Layer 9 of a small transformer language model trained on English Wikipedia (14 layers, counted from 0, width 128).
A neuron's activation on a vector x is GELU(gate . x) times (in . x), where the dot is the dot product.

Input weights of the MLP neurons that the questions are about. A number n stands for n times 0.00069.
n88 gate: 204 -172 129 -43 -123 -212 24 -47 167 -158 38 -62 263 -50 -27 -152 43 -58 -193 150 38 -135 140 -141 12 53 73 0 318 77 -60 -121 -222 -156 -11 150 42 55 -177 -263 -82 8 19 45 -71 -27 -31 -219 -84 132 -118 182 -87 -121 70 -60 67 33 -199 49 52 -56 38 -86 57 251 106 101 79 0 56 80 -237 -78 150 -163 -35 -218 103 -107 60 79 -46 -125 -75 12 -262 -38 101 27 -65 -71 -76 -118 184 45 -213 -203 -268 -231 -168 56 -69 41 58 -66 118 76 -278 -212 -103 87 -64 16 -66 -42 -23 -100 136 -294 -181 124 -149 -280 -20 -55 -39 -97
n90 gate: -30 91 -50 -169 -50 122 -37 -64 -81 217 -29 -189 141 -105 53 -29 0 55 -10 -136 -44 32 -106 0 99 66 -17 119 79 88 -73 -112 73 62 11 -3 -148 -198 -123 46 78 103 -34 57 -36 6 -93 24 -9 145 -113 97 -120 48 -40 77 -6 130 -48 63 -8 48 26 -15 -46 110 -236 -18 74 96 136 39 -6 -78 -43 82 54 -5 -195 87 -46 -95 -32 151 69 140 -21 -32 194 -95 -192 65 75 -194 -186 53 21 -24 304 63 -38 -110 70 6 -132 -109 -46 94 -50 104 -39 -48 15 -67 -9 -76 125 117 65 -158 3 -77 71 33 144 109 -114 120
n91 gate: -24 342 64 12 -305 171 -90 275 -43 127 27 28 -24 71 -170 112 22 -137 -257 -135 -215 -60 62 12 0 -108 -22 -59 -66 67 382 -124 74 103 -61 55 -35 52 234 -41 -21 -195 23 296 116 12 133 76 136 222 -15 -103 -58 351 -113 -107 -97 110 -154 -4 -140 49 34 -128 -8 252 81 44 110 11 -8 -114 -90 -42 -15 45 -136 67 189 -22 -31 -157 -201 8 -46 -32 -150 -226 -157 -107 82 0 8 144 -78 -313 185 -366 -62 55 -19 -11 191 185 22 153 132 -199 117 4 -128 -124 -77 20 -59 -59 70 -74 51 8 176 84 131 79 -77 -28 -33 16
n104 gate: 30 136 -129 -52 -151 114 -53 14 -4 -52 25 -18 -40 51 95 7 198 87 -99 113 -25 -8 71 -175 -97 0 -41 131 65 -15 121 226 0 15 -107 -91 -33 -30 -85 -195 190 298 -200 61 -234 18 -167 -22 -43 -59 -43 173 68 4 248 78 12 -179 -4 39 7 49 88 -41 54 -156 -144 -37 14 -158 -203 132 46 189 -35 81 -7 65 -19 160 -138 -51 16 -336 192 -11 -38 -18 0 -26 -62 -124 -126 -235 -61 -35 -73 225 32 70 14 -229 -181 -84 -130 -24 -61 79 -120 -67 -206 -26 -151 163 -136 -80 116 84 -198 -183 -185 273 155 122 131 140 223 66
n109 gate: 144 -208 92 -29 127 198 -174 -99 231 218 138 -193 -43 -86 -48 132 116 0 73 11 384 31 -37 -339 -88 188 -72 -257 100 168 138 38 -337 -58 -65 310 -204 87 -103 -240 96 54 -164 23 -68 186 76 106 -207 96 -273 48 -117 126 -168 -93 -257 290 222 -150 9 111 -293 -39 260 148 127 145 -170 -184 64 104 199 51 116 -193 15 -128 -78 -9 -209 66 -276 -150 -140 -87 246 90 186 -101 -38 5 227 175 -40 -51 -125 121 304 10 61 -276 -109 23 -308 136 99 59 51 -24 -96 -224 -15 397 5 -5 57 -272 -77 -111 -196 98 -10 106 211 183 27 -38
n178 gate: 215 76 326 0 -142 244 -201 -39 0 13 230 107 -46 46 0 -236 -99 -78 -477 163 169 71 162 -53 -226 -236 96 -22 5 42 -14 50 -55 28 27 60 -69 242 216 213 -25 324 -104 -271 239 55 -307 47 205 -14 -109 -162 27 122 387 238 10 311 324 -90 44 -67 277 112 -142 -89 14 -144 -4 -9 66 57 -24 49 -116 168 137 -198 -142 -163 -125 -103 10 -98 45 192 100 -64 -63 -98 64 228 323 315 58 -240 -83 -294 -32 -128 59 53 -119 -36 -78 145 123 -76 117 -9 9 -221 67 62 -79 97 14 60 134 178 -144 13 -93 112 161 9 235 185
n190 gate: -57 -138 170 -111 -241 106 171 -159 15 -74 16 87 -212 235 47 89 110 -101 124 -165 -82 26 -84 -70 80 193 59 -48 -147 157 -61 -200 -101 -122 84 27 218 388 -15 -160 54 -24 -8 165 -20 207 214 -48 -23 -55 -31 59 -157 -48 -62 57 219 136 190 96 -117 -19 -133 16 -62 -63 -246 79 -55 98 -173 304 127 -70 80 0 -136 -28 -4 -60 -224 -105 -60 8 73 -440 -81 -85 175 47 89 95 -31 66 -65 -429 20 -210 -157 -4 -16 -26 39 53 -11 97 31 4 -99 52 112 -88 73 -228 51 0 62 211 -86 53 57 42 -52 -269 -80 134 98 -20
n88 in: -132 -33 139 -21 -53 -44 -162 -180 -380 104 42 -110 166 0 167 -160 -7 -67 73 -164 88 252 10 185 -69 -139 77 0 96 170 -208 160 203 -29 -59 -71 147 -271 -7 -37 98 -11 28 242 43 60 -67 -136 10 -4 -52 64 -31 -54 45 -28 -30 -153 219 135 -3 89 62 187 80 15 -87 -164 -23 -7 106 132 -88 -4 -62 31 -29 -22 -80 -24 -31 29 -200 -107 173 21 178 49 17 36 -228 51 84 -56 15 56 11 0 -118 162 122 140 -175 85 -26 -353 132 88 45 151 -111 -65 109 15 82 -18 -28 0 71 99 -296 79 72 -86 4 0 151 74
n90 in: -111 17 47 11 -29 6 -117 5 -114 96 -33 -99 77 -129 52 -135 -8 150 87 -70 -68 90 -46 -69 -8 111 65 -52 -80 107 -3 -194 204 210 48 19 -122 -133 -86 78 -6 68 -46 142 109 -30 -76 44 -16 11 -92 149 3 -70 -61 77 74 148 -48 -11 18 -13 -33 -6 -73 44 -183 -61 8 32 76 -62 -11 -46 8 90 87 -88 -98 86 -173 -86 24 36 -19 53 17 8 109 -160 -79 186 108 -79 -214 3 -107 -25 234 20 -122 -82 52 -66 -59 -89 -16 -3 20 45 -78 36 141 -6 -119 -60 136 123 -30 -100 -45 -53 81 61 65 158 -140 129
n91 in: 177 56 8 -47 78 157 -230 136 -11 63 58 20 39 -35 -175 54 33 -116 165 -232 -177 -64 80 101 -52 -280 0 -26 -105 43 201 -176 143 -20 136 171 -312 20 61 4 -157 -44 42 -8 47 93 212 134 157 -82 -27 -215 57 -32 177 95 159 172 44 -61 -64 -64 302 189 -154 -104 11 90 138 11 72 -201 -142 82 19 -15 103 87 115 63 -79 61 -13 87 159 110 8 -223 19 98 123 -68 -19 65 52 -116 199 -90 -232 -75 -319 30 -8 60 -51 63 -203 136 399 -194 89 -87 -152 117 -51 23 104 89 -35 225 220 -11 260 -94 20 -59 212 51
n104 in: 99 208 46 89 -191 157 15 -93 -122 -164 -18 -96 169 -35 -71 -167 -135 116 -265 148 147 73 97 96 32 129 -87 -7 48 0 -44 69 21 -156 48 -32 133 14 -65 -59 -154 69 -62 148 -219 137 -136 29 122 341 -21 248 193 -215 -64 55 -23 -37 291 0 -3 -51 27 -143 -59 -154 -7 32 66 58 -229 62 0 4 31 119 -223 82 119 202 -92 -29 -207 -132 96 -154 -73 -31 38 0 -38 -82 -52 -28 169 -26 39 -25 -38 109 84 -88 -45 47 -30 -77 7 -127 -49 93 -114 -144 7 -18 64 -11 70 -70 -46 112 -340 110 96 103 304 39 121 81
n109 in: 171 133 292 -116 -68 100 76 308 118 -87 -91 245 92 188 244 -217 185 64 -175 198 46 -35 0 -153 -253 68 39 -117 -77 230 9 104 -46 0 31 220 59 -28 -22 58 83 -156 0 -45 -9 -78 -205 14 -5 42 -136 23 76 -233 136 121 40 194 -228 -247 102 195 -110 -112 191 78 0 -204 -167 93 194 114 124 -5 85 -216 108 0 28 420 -80 51 -10 -42 143 -98 232 -250 22 -9 -187 -40 -36 150 -129 0 129 320 148 -210 -164 -102 18 -66 -283 166 63 -99 -141 9 61 -299 -80 200 259 279 -132 -197 -41 9 -246 -54 -60 -125 160 125 -208 395
n178 in: -249 94 0 -19 -225 90 -140 213 -14 232 29 -135 53 101 120 -85 -252 167 -21 5 -176 121 14 95 -304 -232 -45 240 165 72 -30 278 -186 97 140 268 319 228 -342 211 408 54 287 -23 -249 -53 176 258 -132 -77 90 -237 42 -44 46 -51 -26 185 -179 5 402 97 -79 63 38 -179 -203 34 -76 -235 109 129 150 30 -145 -208 -10 -206 -128 -59 -126 0 408 83 197 -53 158 10 163 -58 -152 153 57 100 170 -122 24 -10 118 -61 -219 -69 -205 -23 18 55 -199 -64 71 -88 -165 108 148 -50 63 14 373 91 130 -162 -140 -103 44 131 -79 223 196 -34
n190 in: 245 57 267 -115 50 -102 4 22 -74 86 -255 28 173 -201 -24 -105 -7 -74 137 100 102 -121 96 296 36 -47 -223 82 -164 -146 -41 -39 -172 187 73 55 -238 191 15 41 -67 207 -119 42 160 75 199 -8 -116 -226 -58 28 -54 -120 280 12 98 -239 -73 350 57 129 -198 -12 140 38 -46 12 269 -121 243 69 -152 -33 138 57 4 -53 24 56 -195 4 -47 108 -19 -28 -45 98 92 -183 74 -42 -86 -187 0 -33 -114 -120 46 92 -23 -68 -27 -76 96 52 -202 49 8 277 -105 100 -77 217 194 -133 86 98 -55 -125 -200 -42 -219 48 44 -60 113 264

Each question shows a token from some text and the vector x that enters the MLP there. A number n stands for n times 0.015.

",": 57 -33 -56 -55 -86 -81 -34 -66 133 -77 -57 43 9 -64 2 49 28 144 -46 -164 -44 -14 -82 -170 50 -60 -187 3 -87 -91 100 -124 30 122 27 45 -41 -124 0 -94 15 -1 -46 -78 230 -67 -6 -79 -38 17 -47 -151 -14 -60 -34 -33 -32 29 176 -5 4 -295 2 -160 0 87 69 -273 -12 -2 62 54 -8 -140 -43 124 -43 54 217 44 -20 -75 -121 40 370 31 -6 44 -23 3 -24 16 -7 -91 27 -37 92 98 -48 -166 148 -33 61 18 8 -1 -7 97 87 -15 25 -9 -10 19 -42 -40 -6 158 -74 -121 9 -52 40 16 -56 120 33 36
Which of these neurons fires most? n91

" Me": 29 -78 -90 -9 -242 -117 48 -229 -23 109 -181 -152 28 -172 -94 50 31 3 -109 262 5 -32 -69 -93 4 18 -22 17 -117 10 2 -15 -58 -37 -81 75 123 -30 43 143 -102 -29 22 88 -96 -166 38 -80 -71 -74 65 -95 -156 -36 60 6 120 37 23 -107 144 -110 35 61 50 196 -21 -58 72 1 -57 172 -202 -131 170 31 194 -157 104 53 135 25 -52 38 140 10 -62 -161 3 68 -93 26 -51 -155 -151 -61 52 121 11 44 81 -1 83 40 95 42 37 146 -2 41 136 50 68 -33 4 -10 -39 53 -25 -41 0 -81 36 59 -2 109 -54 179
The two highest activations, in order: n90, n190

" |": -65 -156 48 66 -20 -247 20 37 -1 -41 -60 74 30 -80 -102 68 161 80 230 -158 -22 -15 47 4 -33 -27 5 19 -116 -162 118 -144 -140 19 64 82 80 39 -110 -13 -101 67 -5 -8 191 -62 -7 -82 -175 -38 -22 -21 57 -11 -68 -59 65 91 112 -168 68 -61 9 -119 -87 99 105 -272 18 -64 -27 -3 103 -75 19 190 71 -102 181 2 -49 -47 -116 -64 161 -135 -96 3 -127 -7 96 175 -41 56 -26 67 27 -33 35 43 112 98 59 45 10 23 -28 -26 -129 17 53 138 65 -85 70 -46 18 -5 36 -143 -25 -32 59 -110 -56 8 -21 113
Which of these neurons fires most? n190

"|": -1 55 81 -6 23 -205 -84 -7 81 -53 -51 59 -28 -209 -47 21 52 85 -48 25 65 98 -14 95 -51 36 -26 -57 -182 -79 104 -41 -29 -13 23 -4 -1 4 -52 121 99 10 81 -40 -73 -83 -5 -24 -12 -161 41 57 -1 72 18 103 104 -108 79 57 -5 -30 99 -156 35 -10 -109 -161 21 32 -19 124 -44 220 31 94 -106 -120 -83 122 -94 40 -163 -19 207 -80 28 13 -77 -38 -3 -128 -57 -85 15 176 -5 -155 25 98 82 -29 165 -87 68 30 195 207 44 -130 15 151 9 -243 61 -29 -27 131 -56 -124 86 -108 176 -54 121 72 67 119
Which of these neurons fires most? n104

"SS": 54 53 -89 -148 -5 1 -122 30 106 -29 -41 36 -31 -298 -102 -62 68 -23 91 -1 22 97 -200 -57 -74 42 -166 12 -117 -32 -43 -150 -97 -25 1 27 21 -9 138 -38 -198 24 117 -25 0 -63 -53 -180 -56 193 156 -120 33 -80 87 39 -96 -29 28 -121 -88 -62 -4 -72 -142 -33 -134 -79 39 56 -148 80 -8 -59 -142 -46 67 23 113 17 -158 128 24 215 118 127 162 -4 -110 94 75 159 93 80 -63 154 -42 -18 -57 15 -82 43 9 -235 8 -40 -81 149 -108 26 120 67 17 -60 116 40 -44 12 -12 -130 7 -44 21 -43 -10 -61 -33 91
Which three neurons fire most, strongest first? n90, n88, n104

"1": -121 40 79 -61 -183 -121 -43 3 -16 -30 -8 85 74 -23 -99 51 22 -145 -27 -204 -79 8 20 -127 6 -89 -66 -30 -60 -227 -82 -2 18 66 -44 99 91 1 -12 55 -190 16 -57 -132 -24 -36 -2 -123 -137 106 -45 -27 40 34 4 169 -22 141 -20 -206 -24 -107 -10 -65 -60 -155 102 -77 2 94 89 211 -10 -102 -7 -252 77 -84 93 28 -140 76 93 10 132 -45 34 -87 -7 195 164 93 79 -87 -125 18 -45 6 26 46 76 133 -36 -155 109 68 60 -71 -142 27 -67 120 -39 -139 -38 -6 -66 -104 -8 -35 67 30 35 91 -205 9 -35 108
Which of these neurons fires most? n178

"5": -102 23 17 30 89 49 137 -23 -11 2 -64 -178 -57 -146 -169 13 40 10 33 28 16 102 -29 -192 87 133 36 139 -74 -17 -27 -54 113 109 16 175 173 -69 55 -78 94 -25 102 34 -60 -15 166 12 -198 -73 7 122 -35 -233 -34 15 -109 10 102 -57 147 -75 -277 -139 169 -127 -138 -147 81 18 70 -35 -4 63 -7 -121 70 -28 64 67 38 54 -41 60 13 -76 15 42 -6 13 22 -16 42 108 6 167 82 -79 -82 215 114 17 56 103 13 147 -34 69 -42 -101 8 127 134 -93 27 70 -124 -56 -111 -80 41 -149 60 -55 13 32 -116 100
Which of these neurons fires most? n109

"3": -161 132 64 118 46 10 170 25 33 -33 1 2 14 -101 31 80 29 60 -26 121 -51 228 -79 -77 105 62 130 99 -20 -29 -60 -139 -16 -28 67 46 -32 74 -45 -153 -16 -21 11 98 36 -1 83 -66 -226 78 -6 114 52 -149 -58 24 -97 36 28 78 105 -124 -99 -281 110 -89 7 -49 60 79 104 94 -101 83 -54 -134 139 -200 2 74 54 137 -29 219 45 -117 184 69 33 69 123 -67 -20 18 31 236 30 -115 -46 186 62 -18 5 28 -29 13 -172 114 72 -86 89 12 84 16 76 30 13 -82 -123 14 -52 -65 119 39 53 22 74 -53
Which of these neurons fires most? n109

" ": 9 90 -108 33 -236 -273 -95 -69 1 11 -20 -27 130 -47 -88 -22 -59 1 -45 -175 15 211 5 -62 -36 -1 -17 97 -239 -267 61 21 -21 20 63 64 72 -55 36 -92 -82 62 18 -43 -48 -39 171 -125 -73 -53 -65 11 180 -65 -118 -19 127 8 -53 -268 179 -64 -102 -19 107 58 -23 -107 -6 54 40 40 -18 -89 -83 -148 -16 -55 7 9 -18 93 19 -50 176 -31 4 49 -74 -25 160 114 70 -144 36 36 -11 -92 23 88 14 13 94 -91 -11 11 25 75 -100 -162 73 71 98 -207 44 -52 38 -40 -62 -86 -82 42 10 -43 -16 -46 25 37
Which of these neurons fires most? n88

"4": -5 123 -134 -50 -63 -48 -93 39 107 23 -97 -47 -48 -58 -169 59 116 -109 -173 -65 -47 167 96 112 -162 -86 -8 -15 130 -133 27 -6 58 18 -23 99 78 -32 137 97 -171 -190 -13 -154 0 14 58 -106 -79 54 -67 87 30 -91 62 27 -17 -40 -46 -104 49 -23 -125 -77 -21 -155 -64 48 -11 82 -104 102 -64 -48 0 -188 190 -31 120 174 71 138 -110 -6 155 -43 4 -41 -58 192 168 -58 95 -28 81 190 -23 35 69 81 143 136 118 11 65 119 -18 98 -165 54 -33 -143 -17 -10 -81 30 21 -82 -159 32 28 6 47 -62 2 -160 -77 84
Which neuron fires most, and how strongly? n178, at about 0.31

"pha": -38 -77 -63 4 57 -136 -135 -45 -108 -115 -154 -100 98 37 22 23 51 17 141 -3 57 -106 107 -217 37 31 -146 -39 16 39 22 -129 -32 26 149 -31 45 95 -100 46 -81 80 -33 135 41 -42 -95 -151 -34 6 108 -11 55 -67 -62 -109 0 -74 47 -177 183 -46 11 -9 -27 59 -24 -144 125 25 -115 -33 45 -233 96 -69 -21 -155 174 8 9 -98 -98 48 148 107 -179 -140 18 -80 69 130 72 -41 45 -45 125 25 -228 56 -2 81 43 -39 19 32 -113 27 29 116 -54 -30 171 -143 125 56 -8 -52 130 -94 6 -68 -155 -54 -69 90 -53 155
Which of these neurons fires most? n190

"ula": -154 -83 -179 -95 138 -55 -24 -11 -29 -29 -137 -96 26 -175 -14 -73 93 22 160 70 -48 61 -153 -241 62 -12 -175 173 -51 23 16 -139 -53 -31 128 -18 82 25 -197 11 82 -88 85 -62 43 64 -97 -79 -40 116 65 -40 138 77 211 -39 154 -117 4 70 75 165 72 -84 66 23 -85 84 31 41 -73 -52 -86 -168 104 -59 -83 48 -67 -21 -38 9 -135 100 227 6 156 -85 -8 132 -63 -60 -43 -83 -139 -66 144 -19 84 -2 -33 -37 -9 -1 -104 100 -49 172 74 79 46 -25 23 -168 59 -92 86 -5 15 -4 -33 -63 -96 -91 -23 63 -113 72
Which neuron fires most, and how strongly? n90, at about 3.2

" magazine": -49 -281 -130 31 -57 -67 -43 -66 -20 15 -65 -62 213 25 -76 86 -30 -44 32 88 -21 279 20 -31 85 145 -73 59 216 -140 119 -134 -113 57 70 173 44 35 117 175 68 4 25 14 49 -161 -95 -124 80 62 -138 1 40 -33 133 -44 86 15 37 87 134 42 -111 -60 -96 -114 57 -80 54 -11 -66 -45 48 -37 -120 4 -185 66 23 64 96 39 -125 71 164 -23 96 21 -31 210 59 -40 112 -45 -206 22 28 -10 61 131 -115 136 16 -42 -51 107 -53 105 -31 -72 3 89 44 83 146 178 -139 -84 -30 -84 77 8 5 -7 4 -11 18 66
The two highest activations, in order: n91, n88

" strong": -122 -7 178 -131 35 -48 -133 85 -95 103 87 -66 15 -27 -58 -13 69 22 -141 61 -77 80 37 81 -169 84 87 13 124 -198 -113 -87 106 55 159 11 -18 25 -3 105 -22 -77 -74 -96 -55 -51 -39 -76 86 29 -17 23 -32 -182 -5 -52 150 34 163 -108 125 -159 -173 -25 -106 58 -102 -73 -117 -11 99 100 -64 88 14 -74 100 -22 100 31 -129 160 -171 40 88 -55 -33 -9 -12 190 -15 10 219 -15 -123 102 68 -66 -39 -72 38 -10 -38 -48 -26 89 87 226 -130 -69 -2 80 115 -150 15 -140 55 118 161 -46 -36 100 -23 64 28 -78 156 29
Which three neurons fire most, strongest first? n178, n88, n90

"==": -26 103 57 3 -14 -144 -71 -84 -76 7 -48 41 34 60 -69 -5 70 140 -124 -19 -113 53 -52 166 -72 110 -121 43 -221 -22 -148 -13 6 -85 -17 51 90 102 -63 -112 52 -48 -43 -107 -62 -51 70 -33 -6 -87 -81 123 -76 90 207 52 -47 -118 4 -95 7 -128 -172 -83 29 -20 -75 -115 42 -90 127 145 -249 74 -42 7 -24 -38 -48 -1 -47 176 -274 -69 187 -162 53 -32 67 40 46 74 -12 114 57 157 -83 -121 33 57 -118 23 182 -24 231 21 64 101 -16 -66 43 167 60 -193 12 22 -11 5 6 -126 -5 144 112 24 15 -43 76 119
Which of these neurons fires most? n190